Layer 7 of a small transformer language model trained on English Wikipedia (11 layers, counted from 0, width 128).
A neuron adds its activation times its output weights to the MLP's output. To switch it off is to set its activation to zero at one token and run the rest of the model.
A neuron's activation on a vector x is GELU(weights . x + bias), where the dot is the dot product.

Input weights of the MLP neurons that the questions are about. A number n stands for n times 0.0078.
n73 (bias -0.033): 28 39 -19 -90 -22 -8 -12 -14 -63 -20 0 -20 -9 42 -38 -7 26 1 -13 7 -64 24 26 18 18 -10 20 -30 -45 14 -30 20 15 32 27 15 2 28 16 43 9 27 -9 -14 -21 6 75 33 -7 20 -32 -26 14 10 -49 -6 87 17 5 -31 32 56 -3 36 13 -53 -42 -16 3 -1 -2 -27 -36 -80 -73 -32 27 16 29 49 20 -8 -4 -42 3 6 -39 -20 1 22 7 -50 14 16 -23 54 -6 11 45 32 -6 -20 -35 5 -42 -18 -1 37 -22 -30 18 18 44 18 49 -7 6 38 5 -6 31 43 -9 -20 -48 1 29 7
n76 (bias -0.028): -14 24 16 29 7 0 11 66 4 -20 -69 31 -41 -12 71 5 -16 -11 -56 -19 0 77 -4 -13 -1 43 -53 -2 57 -6 83 -60 43 14 -63 -12 37 -23 -18 -17 4 51 21 -14 6 -48 60 -11 20 18 9 10 26 12 -16 -21 8 -9 8 -28 15 -28 -44 5 28 -15 10 -29 -3 -12 -29 48 -83 37 -51 -16 15 9 -28 20 -10 -25 22 -28 73 -17 64 19 -40 51 -17 30 -6 26 -25 9 -21 -57 14 -19 46 -19 -43 -9 4 -25 -20 -40 -27 -42 -35 24 46 -6 5 8 14 9 40 -10 -23 -27 -4 0 3 -49 17 44
n152 (bias -0.053): 57 0 -52 39 10 15 -70 51 -28 1 -1 -19 12 2 -9 -9 -36 42 8 -1 22 13 2 -18 10 -4 -12 -55 -69 6 42 35 16 -16 24 -52 12 26 5 -31 31 -33 -24 23 -10 11 45 2 -7 15 35 51 -42 -69 -44 9 13 -13 32 -5 5 -52 -3 13 -1 52 -4 34 -24 36 1 -38 -16 -25 -27 62 -22 9 23 80 8 19 30 20 -3 9 -34 8 22 31 37 94 -12 -12 12 -19 -9 9 44 -3 10 -65 3 24 -57 -39 9 40 -40 -3 2 3 -22 -42 -91 -8 18 -26 -57 -54 6 -26 32 62 -30 5 -83 -23
n220 (bias -0.054): -2 26 29 -15 -67 -3 6 -18 -43 -9 22 -5 22 72 -17 -12 2 13 -26 -12 -10 23 66 -21 -44 -42 -5 77 -9 3 -19 -15 -17 -8 -66 20 8 0 44 -41 11 -10 -54 -4 23 18 44 47 58 14 48 15 24 -3 -35 -1 -5 46 -1 49 -7 -23 -6 57 -38 3 -8 -42 32 6 29 -6 27 14 29 -1 -23 -34 -22 13 -3 20 -40 10 -1 2 -54 -1 -53 38 -18 -43 54 9 -12 40 -59 -34 -48 42 4 -72 -48 19 19 -10 -24 17 0 -24 5 -41 -23 53 -4 21 25 -15 -53 -25 31 24 40 38 -7 53 -5 -25
n239 (bias -0.033): 49 -24 -25 -31 6 1 44 9 -37 -15 46 61 -15 -7 -22 31 -31 19 -55 -7 -14 -7 25 24 -58 -49 10 -29 -17 31 1 1 10 -83 12 -3 25 -10 13 -4 -1 17 -22 23 43 -6 45 3 -16 -29 -31 -14 -33 9 33 -18 7 31 44 -17 -35 15 13 -52 -20 -20 -7 -26 31 -15 -17 66 18 14 -1 12 7 -17 -46 -15 57 8 -2 -23 -21 41 -9 11 14 21 14 19 -34 31 0 -6 -38 -41 -17 11 -7 17 10 44 3 69 9 -86 -37 -53 25 13 -15 -15 -23 0 21 42 6 34 -42 7 -44 39 -52 4 68 16
n262 (bias -0.085): -31 -24 -8 82 20 3 -20 -20 27 -2 -35 -17 -27 19 9 43 -23 46 30 -6 -21 2 18 7 1 -11 -25 -8 60 12 -9 -18 -16 72 8 24 -19 -44 33 48 -8 36 -24 -32 -58 -16 12 -42 43 -3 21 0 -15 0 -16 46 11 11 39 60 -34 60 -5 -13 32 0 -45 41 -21 76 -22 -12 39 -22 -61 18 -53 10 -54 -3 4 30 6 -13 -33 -4 30 -2 28 -54 45 -26 59 -35 59 20 -50 -46 -37 14 -17 1 -20 -8 -41 -53 10 -42 -10 -29 -59 39 -14 34 -6 9 -55 24 -11 17 19 4 -20 24 -1 0 24 -22
n265 (bias -0.071): -59 0 5 -24 -8 10 -4 35 23 2 -34 -37 -12 -83 18 17 19 -28 -16 -7 37 3 7 -26 48 -57 34 -10 -24 -42 54 -25 24 -35 -24 -10 -9 -43 6 90 49 -47 64 54 -30 -5 6 18 -56 -39 -49 -18 -26 5 -45 6 7 31 48 40 31 -5 -62 -28 -44 48 -59 -24 -21 -53 26 -26 5 33 -34 -5 -34 8 26 53 39 3 33 50 56 18 -5 35 -8 53 -75 -15 32 -25 -19 -29 -18 -33 -3 20 8 5 -55 -13 45 -45 -5 4 -2 -24 13 -14 1 -16 43 9 0 10 -14 13 -14 46 73 12 29 43 48 -18
n279 (bias -0.076): 8 22 -64 41 -19 40 -14 3 -42 8 32 -24 -36 -36 25 -30 13 -18 27 -20 -3 44 -1 5 -32 -17 1 56 4 -14 -35 22 -40 27 13 18 32 -31 7 21 10 12 -12 0 16 22 53 56 -42 -42 -27 -18 -29 -9 -16 34 -21 -35 56 25 -1 -22 -10 10 9 41 17 28 13 -13 -8 -10 11 12 -25 -40 -9 8 49 -20 -16 21 72 19 70 65 25 -20 -17 -13 15 26 30 -67 -27 -39 -20 -3 -6 36 18 -30 -6 13 -50 -49 -29 -4 54 -28 27 -44 28 -26 67 -13 -53 -5 24 30 -41 -78 -8 -13 -1 20 3 25
n347 (bias -0.033): -2 -6 -12 -22 41 21 -20 -39 -1 57 12 -44 5 21 34 36 -35 -19 -5 14 37 -12 25 76 -3 -22 -41 85 25 24 8 -32 -40 -71 6 -31 41 47 6 10 -20 -32 38 54 -16 -21 -1 -14 -34 -29 18 20 -33 -43 40 22 -32 -24 19 -37 -74 -2 30 31 59 62 43 -10 27 -7 28 64 -60 -16 -8 -38 5 -39 11 69 -34 15 -27 11 10 -33 -14 47 -21 75 -28 13 0 -29 26 48 49 7 -23 -8 7 13 -27 -18 5 12 13 -8 -24 -23 19 -7 25 -5 -29 -32 86 -36 -47 -56 -42 10 10 -51 -1 -13 -37 -23
n379 (bias -0.034): -36 -9 -14 14 -6 30 20 -43 -3 -2 -11 26 -52 -30 -19 44 14 -1 -15 -12 -15 56 20 -26 -10 21 -7 48 3 -59 44 -41 -6 -9 4 -14 -52 35 -28 -19 24 -9 -14 29 42 -19 -5 31 25 36 12 -44 -85 -18 -20 2 11 3 18 -2 10 -28 13 -21 41 39 -34 44 33 23 -63 -44 -56 -19 -21 -27 32 -9 -6 -3 26 -34 41 10 -30 43 46 23 3 22 -10 -18 41 -3 -20 39 -37 2 18 -31 28 -19 7 64 37 -18 39 20 -33 -55 -11 9 1 9 -10 23 -29 3 32 -16 29 -3 -2 -12 0 -3 44 -27
n440 (bias -0.039): -6 15 -9 33 -38 48 -7 -8 20 9 -21 32 9 -23 -28 14 6 9 -1 -15 -4 26 -18 20 -24 14 45 34 -22 95 2 -11 17 -20 -25 -13 46 9 8 2 -39 -15 34 24 1 -29 -9 -16 -3 7 -44 4 4 -8 -7 2 -21 -14 33 -39 -17 -13 -5 -17 18 -14 2 -33 -25 22 41 30 25 38 16 -18 -4 47 -2 -1 -27 8 6 52 1 -33 19 22 29 3 7 41 -73 -11 -43 4 17 -27 18 25 -52 -18 -20 14 28 36 -2 -34 4 -37 1 -32 -2 -62 -3 -18 27 44 -12 -44 -73 -16 -27 -6 -28 53 43 -24
n470 (bias -0.036): -7 6 -10 12 31 3 40 -38 -37 -13 -30 25 -58 -15 -34 -23 -17 28 -67 14 58 -24 7 -1 75 22 -31 -31 28 75 -14 -60 18 -22 17 1 54 -44 -33 -48 -40 23 38 -38 -26 -5 30 37 25 63 -31 54 12 -3 -49 1 25 -23 -4 17 -58 -10 15 -21 8 25 -14 68 8 -20 29 -32 -24 -47 -2 19 3 22 -7 73 -46 13 -10 -2 -15 -8 11 -7 -4 -6 29 14 -5 -27 9 19 25 -8 -5 -65 16 -41 16 -7 34 -42 42 -22 48 -15 15 -65 -28 -72 25 0 -2 -15 10 9 35 -39 29 -27 -15 26 14 73

Output weights of the MLP neurons that the questions are about. A number n stands for n times 0.0061.
n73: -24 -34 -18 -21 -1 -1 -9 28 5 -27 16 36 5 -18 22 37 30 -21 13 25 50 28 6 -11 10 -23 -1 -3 -25 -10 -17 3 -4 -26 9 13 14 -42 -2 7 -22 15 13 8 1 -34 -50 5 1 21 -17 3 53 12 -10 -16 -27 -38 3 -1 -4 -3 -35 26 33 13 -59 -4 -6 46 5 -18 16 30 5 -24 21 1 24 -4 -41 -30 -1 23 -7 19 -7 -13 4 2 -7 2 16 25 38 -7 -16 -3 -41 -6 -3 27 28 2 -15 31 7 14 39 -35 3 -3 0 -26 22 3 -3 -51 -4 -10 12 -14 4 16 12 -3 -3 7
n76: -27 -4 -10 -8 1 5 16 -4 30 -20 -39 -21 -38 -14 -7 -20 12 -4 -43 13 17 -7 -7 22 -7 -32 -5 43 3 -33 -3 -13 -18 4 -8 -17 -8 25 -25 8 6 -28 12 12 -1 -54 0 -20 19 -18 53 13 9 11 -2 33 -14 -13 5 -5 -8 18 14 6 13 14 -12 7 -23 16 -4 -35 42 9 -10 11 11 -3 48 -4 9 21 -13 58 -8 -2 11 2 25 15 -10 42 -4 -2 18 10 -29 3 -28 15 -10 -10 -6 -8 -12 13 -66 -19 1 9 41 9 12 20 8 1 4 -21 -30 -1 31 -11 9 18 12 18 6 -29
n152: -42 -16 1 9 -6 47 16 24 7 12 22 34 5 -24 8 9 14 31 -26 12 -26 9 36 33 -11 16 -2 29 19 25 -17 2 10 -3 -21 20 15 -2 1 -32 -1 2 -1 -12 37 23 -34 -12 8 7 -16 24 -37 -5 -9 -4 -38 20 -6 26 -20 31 -1 -19 42 -2 3 24 -47 -8 -13 -19 20 -32 -5 9 -6 10 17 -15 -28 21 -18 64 -23 -6 -12 -1 -18 20 44 21 26 0 12 -17 -3 -13 28 -20 -15 -24 -9 -18 8 -33 4 37 -5 17 -16 -77 22 11 -6 -19 -1 1 0 -2 -28 39 -56 -95 23 11 -37 24
n220: -14 19 -20 1 74 -33 -22 47 37 18 -25 -18 -8 -25 -9 14 36 -40 44 14 33 -15 -8 42 2 2 -6 -18 -11 13 31 32 -3 13 10 -9 8 29 3 20 24 20 8 -25 28 -33 -24 -27 -12 -5 -50 -1 -28 19 -3 -28 22 -16 1 -44 44 19 20 -12 5 -25 26 -7 24 11 -45 37 -47 12 -37 -15 5 20 18 -10 -17 41 7 -10 2 -16 24 25 27 20 34 -13 -7 22 -30 -36 4 34 9 8 -23 -9 20 -17 0 -3 -15 -12 4 -10 20 -8 -10 -33 -19 3 2 14 2 -7 -34 -25 -29 -18 -3 -21 -38 27
n239: -29 -1 -1 47 -15 23 -8 3 7 -6 5 -26 36 8 -28 -37 -11 22 -28 -31 -34 12 1 -7 33 -12 -20 -4 9 -12 -9 -19 0 20 16 32 -6 18 41 -1 15 50 5 -7 -18 -6 -4 1 -18 -13 15 9 13 42 25 -17 30 26 0 11 4 19 37 -45 2 -17 -12 3 25 -22 -66 -28 30 22 -44 -4 -32 38 3 -16 40 18 -16 22 19 -13 17 -3 -1 4 -30 -15 36 -27 -10 13 -7 51 33 -6 10 -30 30 -4 15 -11 -28 7 -33 -16 -3 -1 -9 1 -10 -21 -14 2 -11 5 12 1 7 -15 -31 15 10 -39
n262: 16 3 47 -9 -32 -8 24 -25 -7 16 -10 22 3 -3 4 -13 -6 11 16 29 24 -32 1 19 3 -23 7 -3 -16 9 -6 -7 1 -58 -7 -14 -21 -1 33 1 17 9 -58 2 8 -26 17 25 -58 20 -23 -22 -16 -18 13 -8 7 -2 5 7 10 14 -8 -24 -11 33 37 -13 7 38 16 2 -16 -8 40 53 44 12 -7 -38 -36 -1 -3 -3 18 -25 -5 8 -9 -20 -3 6 -11 -16 -12 -5 35 14 -20 5 -21 -1 -39 -8 38 19 -3 -11 38 4 19 -28 -32 7 -9 32 50 -27 30 23 -39 -16 -1 17 26 -9 -6 -18
n265: -3 -26 -18 25 -15 7 -74 45 -3 -33 3 10 57 -7 -7 54 -49 -48 8 -20 22 -11 -28 -28 -38 33 50 20 -18 -1 -5 -30 35 -23 -7 23 -7 1 10 9 -35 19 -11 34 1 -20 8 24 22 -40 -15 -12 10 1 -4 27 9 61 -11 -1 -6 8 -10 -15 16 -10 -18 37 -15 -1 -40 -14 19 45 -45 -4 8 -15 33 -16 4 -21 30 13 -27 -12 -2 -17 -9 -5 -7 32 8 -10 -28 5 -15 -13 -20 -10 34 -27 23 -19 24 11 21 11 17 -10 30 -2 -11 35 -11 -23 1 20 19 -13 13 -1 24 24 13 -15 43 -19
n279: -8 -13 43 -17 -1 -40 1 4 17 -39 31 -1 -1 25 28 -10 40 21 17 7 36 1 10 -25 29 -3 -19 48 4 -25 -33 -5 -19 27 1 11 -31 6 28 -1 -14 32 12 47 57 35 7 -1 -37 20 -24 -28 20 11 6 7 -17 -30 -23 14 -22 6 -33 15 -17 -29 6 61 -24 17 14 -15 23 -20 -28 -19 12 -28 11 -18 29 -11 20 -51 -17 -5 -36 20 9 63 -28 3 -13 13 0 -21 5 11 -6 -10 -1 -5 5 3 17 19 5 -22 4 10 31 -18 -15 -36 -4 13 -63 -42 -10 -22 23 -14 4 -29 -4 29 1 -6
n347: -31 -44 21 17 -31 -19 -9 -6 -3 -5 -7 -6 14 28 55 9 17 -11 -1 34 -3 16 8 14 32 35 -30 22 13 27 6 -1 -23 7 -9 -2 -13 -13 9 -28 -11 -8 7 -2 -7 -5 -33 24 -50 -20 19 11 -30 8 -14 10 -10 -14 48 -37 -7 -1 12 -6 20 -11 -12 -23 14 -2 -18 45 2 -19 6 30 6 -63 -30 -13 -11 -22 -30 7 10 4 -3 12 7 23 12 -6 11 9 34 3 22 43 0 -3 15 10 8 -21 -10 -7 11 -2 10 -74 -22 -8 1 12 -23 6 -14 19 7 23 -6 9 59 -16 9 -17 -19 -6
n379: 32 16 6 -14 35 16 -11 -22 -13 4 -19 1 -30 6 -20 -6 24 11 29 -10 3 6 4 21 -18 -2 -18 -15 6 24 -21 -20 1 -36 1 10 12 2 -9 1 6 -37 1 1 -29 3 6 -8 18 -33 2 -39 53 16 -5 23 -10 40 1 -44 24 11 12 -6 23 -45 23 -29 -43 -11 13 38 5 -29 -10 11 -36 41 1 -25 24 29 24 5 20 8 -11 19 -19 -11 -35 -22 -13 -10 4 -30 6 -8 22 13 12 41 8 -36 6 -21 -15 -4 2 36 -14 15 -8 -11 21 21 -16 -7 -6 17 16 1 -2 10 20 -1 -16 12
n440: -4 7 2 20 35 -25 27 21 12 -58 39 5 14 17 16 -12 20 -12 1 1 -4 -14 26 -14 -42 -4 -14 -2 11 10 39 -13 -5 -7 3 -26 -16 21 15 -7 -24 8 20 -11 -6 -18 22 -19 -12 12 -3 -5 -22 2 -1 -8 -6 -11 -6 -6 14 12 -1 1 2 -5 -26 4 9 -11 -25 -15 -2 0 -23 30 26 -16 -39 6 39 3 -23 13 51 -32 13 3 -23 -31 3 -48 15 20 14 -11 -8 5 18 -8 -2 28 28 23 -11 19 -16 12 -26 -2 -14 2 25 7 -6 -23 6 -3 13 -29 6 13 -9 12 -23 15 -6 31
n470: -40 -21 -12 7 13 -10 -14 -27 11 -45 6 5 15 51 2 -6 -38 -13 -33 23 26 -12 -37 4 6 33 -28 1 38 32 18 16 18 8 15 -29 42 -10 5 -3 -27 13 -10 8 -2 -4 -3 2 -19 5 18 14 8 4 6 0 10 -23 32 2 5 -14 -5 -17 -26 -23 -17 -41 -30 26 -34 -8 12 7 37 1 -4 -24 4 54 20 30 7 37 0 2 -38 4 -8 -23 -14 10 -28 -31 20 -17 -5 35 13 13 7 2 2 -16 8 23 -1 -15 52 4 -43 20 -7 30 -15 -40 -20 24 24 -21 25 2 1 -16 -19 -11 -32 50

Each question names a token from some text and the token that comes next. It shows the vector x that enters the MLP there. A number n stands for n times 0.044.

Then comes g, the gradient of the next token's log-probability with respect to the MLP's output, scaled to length 1. A neuron's effect is roughly proportional to its activation times (output weights . g). A number n stands for n times 0.0036.

"m", then "im"
x: -23 -28 -14 45 -54 -28 17 5 14 20 -8 -45 2 61 26 -16 10 -45 -4 13 -22 -30 13 -20 24 31 -13 -29 -7 11 14 -12 -9 18 -29 1 -6 -6 45 17 -22 -40 14 -7 37 0 2 -2 -8 -4 35 -16 29 22 43 -47 28 36 -6 17 -27 -1 -25 6 -3 48 10 40 3 -36 -13 30 -7 -37 13 17 11 23 35 -28 13 -36 11 4 11 25 37 -14 1 16 3 -13 -49 -3 1 3 -4 -2 -18 -14 -38 -7 29 -4 -16 -8 -22 -21 9 2 -54 34 -28 -24 24 -37 23 2 38 18 -41 -32 21 1 33 -7 22 -16
g: -71 32 -21 -8 25 22 12 -41 17 11 28 -9 -8 25 -30 -8 26 -18 4 -15 14 53 -22 4 -6 29 42 -24 0 -12 -7 27 -28 18 6 -20 7 -18 -15 21 8 -35 11 8 -34 -37 29 20 -10 -24 -23 10 -1 3 -17 2 -12 16 -35 5 -54 -5 16 -37 -2 28 -24 12 56 -6 -3 -21 -22 0 4 -22 -41 31 -12 -13 -2 -7 24 -6 -26 -30 -10 -30 20 78 -29 14 49 49 45 -31 -17 -14 13 23 22 -34 25 -25 -16 -4 -9 -5 22 -30 31 -9 21 30 7 -12 -15 -8 33 11 -5 17 30 -13 16 23 -22 -4
Which neuron, switched off, lowers the next token's probability most? n76

"Ar", then "ch"
x: 7 19 -19 19 -37 9 19 -12 -5 22 -27 -49 -39 -5 11 -4 7 -33 6 25 12 14 -4 -21 2 -15 2 -39 -11 24 28 20 -12 -4 -23 2 -38 30 18 -10 1 -34 38 -34 26 -12 -36 35 15 23 68 -18 21 18 19 -39 -4 20 -19 26 2 31 -34 -13 36 11 20 9 -19 -20 -15 6 -11 -30 -1 -13 27 -11 -9 -47 38 -14 -10 23 33 -10 18 -3 -1 9 -9 10 -5 7 -2 -5 29 42 -13 -27 -33 -9 49 41 44 -21 1 -17 -26 8 -44 34 -43 -33 33 -6 -22 -6 39 7 11 -29 7 -26 65 -16 -3 -33
g: -60 -27 23 -6 -2 7 -59 7 7 0 20 6 -41 -16 -8 27 28 -19 4 -27 -8 33 -40 7 -23 23 -56 -47 -14 -39 5 18 -3 -23 3 10 34 19 -18 46 32 -5 47 -25 -26 5 -3 25 17 37 -12 4 35 -21 10 26 35 -19 17 28 3 8 14 -14 -20 0 11 -46 25 -2 26 -17 18 20 41 6 1 -11 21 7 1 37 42 0 0 14 -3 -29 25 12 -36 37 -44 20 -37 -15 -11 8 -25 -16 -19 -61 46 15 19 9 -19 -20 -2 9 6 21 8 -13 -15 -13 -3 -40 32 -36 45 -9 -14 -16 0 -2 -3 7
Which neuron, switched off, lowers the next token's probability most? n76

"193", then "2"
x: -7 -32 -5 13 -60 46 0 10 32 15 -10 -68 -17 -12 27 -17 3 -18 11 -4 8 1 -22 -6 -15 -16 -2 -21 -31 10 44 -2 -20 6 2 21 -22 -12 12 -25 10 -14 20 -58 44 7 -9 15 -6 7 26 -41 23 -9 25 -21 -10 30 -17 19 -26 25 3 -14 32 26 10 14 0 43 -17 30 17 -19 -2 -17 5 4 -6 -26 30 -3 -17 25 0 -21 36 1 39 5 5 -42 -48 -12 12 15 25 4 -24 -6 -46 15 -7 13 -30 -14 39 -53 16 50 -32 56 -38 -36 -10 -3 -2 22 30 -1 1 7 24 20 7 -1 47 -43
g: 29 46 19 22 -8 -18 15 37 -38 -7 -36 -15 19 1 -40 -16 6 15 -14 -38 -11 -5 -15 44 -12 -13 6 -26 -20 9 22 -44 18 -6 11 10 15 23 21 -4 -36 1 4 -11 -6 -24 -28 1 -64 -52 37 -2 -14 -57 -20 -4 41 10 19 -23 7 0 45 5 -21 -13 -47 22 -1 6 -49 11 33 14 -43 -32 40 -3 -9 -20 -24 7 19 14 41 0 -38 27 31 22 -30 -30 29 -9 -13 25 -3 25 -32 -8 19 -18 27 5 -2 18 -10 17 -9 9 -2 30 -13 39 -2 18 21 -16 45 6 -46 -13 33 5 22 23 10 15
Which neuron, switched off, lowers the next token's probability most? n262

"were ", then "lo"
x: 6 0 -6 11 -63 -1 15 -6 20 3 8 -13 -21 -1 21 -12 39 -34 -6 34 -7 4 0 -34 -14 -7 -9 -6 -18 -6 29 21 -7 12 -13 1 -12 8 40 16 -16 -25 59 -8 45 -19 18 7 4 -18 18 -73 2 22 1 -4 8 71 -7 37 9 -6 -11 -43 -16 22 -9 39 -22 -11 -29 24 -5 -2 30 -22 35 19 3 -11 26 -5 4 3 -17 -18 0 1 27 37 -10 -35 -58 1 -44 -1 17 17 4 2 -30 -8 21 3 31 -1 -14 -8 -21 6 -43 23 -21 -26 -8 -19 24 6 34 -5 -8 -32 21 25 27 -39 38 -42
g: 4 8 -19 -6 27 32 8 16 7 -6 -13 46 -5 5 -3 30 -14 -6 5 -28 28 -13 -5 14 -6 -16 -10 47 -46 0 -1 -5 -16 23 3 -7 26 -44 -15 7 -35 -6 -19 48 -6 15 10 -5 -23 -37 -36 51 -31 21 -46 -26 -4 29 -7 60 -26 -22 -16 7 28 -13 -7 28 -24 -12 11 -25 8 35 6 18 -2 -32 -9 -20 1 -1 -28 20 40 -45 -18 23 1 -6 26 7 15 -21 -18 -26 4 -5 -4 9 41 -4 44 -20 -15 -9 7 65 -32 11 -7 -7 -3 -7 71 18 -31 -53 -24 1 28 -32 -16 -12 49 -17 15 27
Which neuron, switched off, raises the next token's probability most? n239

"ays ", then "in "
x: -6 -10 20 -3 -26 2 -2 6 15 -16 0 -26 -47 13 2 -15 20 -14 20 44 17 -40 5 -23 13 -22 -18 -12 -35 2 16 13 -27 0 1 -20 24 -30 33 1 -21 -13 47 -46 30 21 -5 28 20 -17 15 -55 7 -4 28 -26 16 31 1 -3 8 9 4 -13 -11 26 35 26 8 -32 -11 26 18 -5 -37 -39 69 -18 -3 20 34 26 -32 -2 -1 -43 10 -18 42 50 25 -32 -55 15 -3 -29 24 -8 14 -37 -22 -7 33 9 32 -35 -39 7 -1 13 -37 45 -35 -7 -3 -5 28 10 26 -3 1 -15 -32 35 14 -17 17 -12
g: -27 2 8 29 -27 -58 26 -8 58 -35 -17 -43 -30 -2 -3 -17 34 -21 -4 24 18 23 22 -19 20 0 6 33 4 -10 -21 46 2 -11 -10 -14 -13 -7 26 16 -10 -9 -1 -4 -16 -3 -47 -42 4 -4 12 -19 38 0 12 5 -13 8 0 10 12 -28 -6 -13 1 13 21 -22 -32 8 2 5 -58 31 68 39 7 23 -5 -24 -15 -24 -8 -31 10 -19 -14 -18 25 4 6 -32 20 48 34 20 6 -14 8 -3 -18 32 -49 4 -18 -32 -1 -35 15 60 -6 20 3 4 -8 -28 34 20 15 22 54 -3 -7 27 27 -42 -15 -41
Which neuron, switched off, raises the next token's probability most? n239

", ", then "M"
x: 11 -32 1 11 -38 -15 -2 -10 -7 31 -18 -37 -21 19 20 -18 16 -16 -5 4 -11 -26 4 10 -16 6 -11 1 -11 -6 5 -26 -22 16 -4 10 -7 16 33 8 -21 -23 49 -46 19 -35 -3 2 20 -12 45 -75 26 12 18 -20 7 75 -7 18 -15 -25 3 -20 16 61 16 52 -14 -9 -16 15 -21 -15 44 8 12 2 32 -14 -13 -17 -13 0 -27 15 0 -30 1 7 -2 -42 -28 20 -12 -36 -4 29 8 -2 -10 12 16 31 4 3 -11 -19 14 17 -38 44 -6 -7 -14 -4 -8 28 18 -7 -6 -14 17 15 41 -48 55 -13
g: -6 10 26 -14 -14 -24 7 -5 44 30 -25 40 -3 -3 -45 8 2 -5 -5 12 42 -14 54 33 28 1 -29 -21 6 -11 -59 -59 21 2 -30 28 -16 8 -10 16 15 13 40 31 -17 -16 -23 2 37 -15 -2 4 9 17 59 -43 -27 26 6 -8 -17 44 -19 -1 -7 25 -14 -30 6 -23 -2 -17 20 4 -56 -52 2 -16 -35 14 -7 1 13 -4 -14 38 41 -15 19 -37 -13 12 -15 20 -19 -12 -3 3 15 -7 17 28 -28 -13 60 15 -15 -37 25 38 -12 19 19 21 5 -15 -19 30 -34 12 -20 -9 -1 -25 12 15 -33 -23
Which neuron, switched off, lowers the next token's probability most? n379

"i", then "at"
x: 21 -19 -13 41 -49 -15 13 6 7 24 -15 -2 18 9 -3 -67 -10 16 -2 -33 -29 -23 17 -37 45 -49 10 -37 -51 -8 5 26 -33 17 -21 -11 14 46 8 -5 21 -26 21 -26 10 1 -1 21 -21 7 45 1 3 3 33 -54 -8 24 23 40 -5 -6 -4 -9 -4 31 14 37 15 14 -32 42 -15 25 48 -13 21 -11 13 14 -15 -29 -22 -3 2 18 -13 12 -6 32 21 -11 -43 19 2 -44 -13 34 -18 -28 -4 -1 19 15 -18 -44 14 -29 14 59 -26 30 -14 6 7 -27 26 0 -32 -33 38 19 9 18 13 -16 -10 -17
g: 5 32 22 19 -3 16 -29 -17 -15 -36 -19 -6 -11 58 -20 25 -30 5 -39 -5 -23 -2 5 1 46 -16 23 3 7 -23 -29 60 14 -3 -12 -9 16 28 -31 -11 -5 -9 -4 -8 35 36 -6 47 6 0 19 -18 -16 32 27 16 -12 13 -45 -62 4 -20 -5 -16 -21 -6 -28 12 -7 23 3 -22 0 0 52 -32 10 -21 12 2 -15 68 -54 60 7 2 11 -21 -26 3 -32 25 17 33 7 25 31 -5 6 10 -47 -20 -20 -29 2 19 -39 18 -37 6 -49 -23 21 0 11 29 -2 -11 13 31 16 7 -21 -6 -8 18 -16 2
Which neuron, switched off, raises the next token's probability most? n220

"der ", then "g"
x: 15 -33 1 21 -74 7 -10 -4 19 18 -17 -26 2 20 2 -24 28 -19 12 34 -10 -2 14 -12 -15 -10 -22 -43 -45 -14 10 -10 -12 27 -5 -4 -26 19 7 5 16 -11 64 -25 31 4 4 18 12 3 24 -44 27 -11 12 -42 -15 60 -7 35 -9 7 -17 -32 23 33 8 -3 25 -13 10 -17 24 -37 -39 -12 26 10 2 -41 16 5 -24 -8 -26 -33 17 -23 18 18 2 -34 -34 0 -16 5 9 5 -1 -2 -36 2 32 3 28 -4 47 -5 -15 39 -10 24 -14 -24 -2 -27 -7 25 56 15 8 -38 27 -21 44 -15 42 -15
g: 16 -33 -35 2 42 24 -17 -10 -18 16 -2 0 34 34 10 -3 14 -5 33 14 11 -39 -17 -15 -1 -16 -11 -17 -6 -6 41 14 5 -6 -25 -2 34 14 -28 -28 -22 -30 -26 -23 -7 24 8 26 -7 -4 17 -25 -4 43 -48 34 13 3 -14 15 33 -49 16 -18 39 -43 -14 -27 -39 33 9 -27 8 -14 -29 11 24 9 29 -28 18 -6 -8 31 19 11 -7 -3 16 33 -12 -34 45 8 79 31 29 47 -31 -18 -6 38 -19 -15 1 -12 6 29 -28 -28 -22 -22 19 7 2 1 -3 3 -1 -40 -48 -19 -30 8 6 -19 50 -22
Which neuron, switched off, lowers the next token's probability most? n379

"G", then "-"
x: 6 -6 -35 -1 -45 14 -3 -24 30 -12 -19 -41 -24 11 8 -3 -3 -40 9 39 -11 -20 5 -30 29 -3 21 -16 -8 6 -5 -24 -2 14 5 11 -27 13 -13 -34 -2 -39 32 -11 19 2 -5 21 21 -1 14 -22 -2 16 14 -49 -12 39 -11 -1 -6 7 -15 -10 40 29 5 -1 2 11 -28 -4 20 -52 8 -28 42 -25 5 -26 15 -33 -23 -6 24 -37 26 15 24 35 23 -33 -43 1 -4 32 24 51 -3 -17 6 20 62 12 46 -4 -12 -29 -14 71 -43 37 -35 -16 19 -18 -12 23 45 15 5 -15 16 -9 16 -39 21 -15
g: -11 13 -10 -1 58 -44 22 -3 -36 -24 -19 -20 1 1 -6 1 16 -14 -14 4 -25 -66 -14 3 -17 -21 24 -32 -17 -41 6 39 -23 20 -17 30 47 24 21 6 22 1 29 -21 25 19 -7 35 -10 -35 41 -10 28 -23 9 26 11 20 -42 36 11 -4 -4 17 3 -13 -9 10 -34 13 6 39 -6 -22 -39 33 -25 -45 8 1 -21 35 3 20 2 -21 -12 -16 23 -21 -11 1 -17 -15 30 -37 32 8 -3 -53 -6 20 50 43 -11 -18 -22 -38 -21 48 -9 40 19 9 -27 3 -7 4 1 -3 50 15 3 -15 17 25 -9 -38
Which neuron, switched off, lowers the next token's probability most? n379

"the ", then "ac"
x: 6 -22 15 -15 -73 -9 -44 7 -14 -4 3 -32 -53 15 27 4 10 -31 0 6 -4 -16 23 -29 1 -16 -9 -8 8 15 -4 8 -23 -1 -9 14 -2 10 16 -4 -4 -10 52 -10 34 -6 -42 16 -9 -44 32 -69 10 6 6 -52 4 82 -1 3 15 18 -1 -39 20 3 17 11 13 -17 -11 11 -1 -26 23 -23 -1 35 9 -10 15 -13 -3 -5 14 -26 8 9 -4 18 35 -23 -29 8 0 -11 21 17 8 5 -10 -1 32 43 14 15 14 -34 -6 34 -45 38 -2 -19 -27 -3 13 -7 21 5 -4 7 19 -15 47 -15 53 -30
g: -21 11 -4 4 1 11 -31 -10 20 -27 8 -49 50 2 28 -38 -16 1 7 26 -33 14 -18 -42 12 -11 13 -14 12 8 36 23 -16 -21 -4 -26 40 -18 -7 5 -4 -31 -7 -24 -2 38 24 17 -19 30 19 -32 42 56 -30 -8 16 10 4 -9 31 -20 1 0 -4 -30 -13 50 -35 24 -35 9 -19 -32 30 15 16 23 4 23 17 31 -17 24 29 15 -37 31 -5 43 23 -84 -13 12 33 -2 22 26 8 -22 -1 21 14 28 -42 -25 -16 -11 -38 5 -12 -16 -35 -1 39 -30 -15 12 25 -2 -19 -11 26 -15 -32 -17 3 -20
Which two neurons, each switched off alone, lower its probability most, in order? n239, n379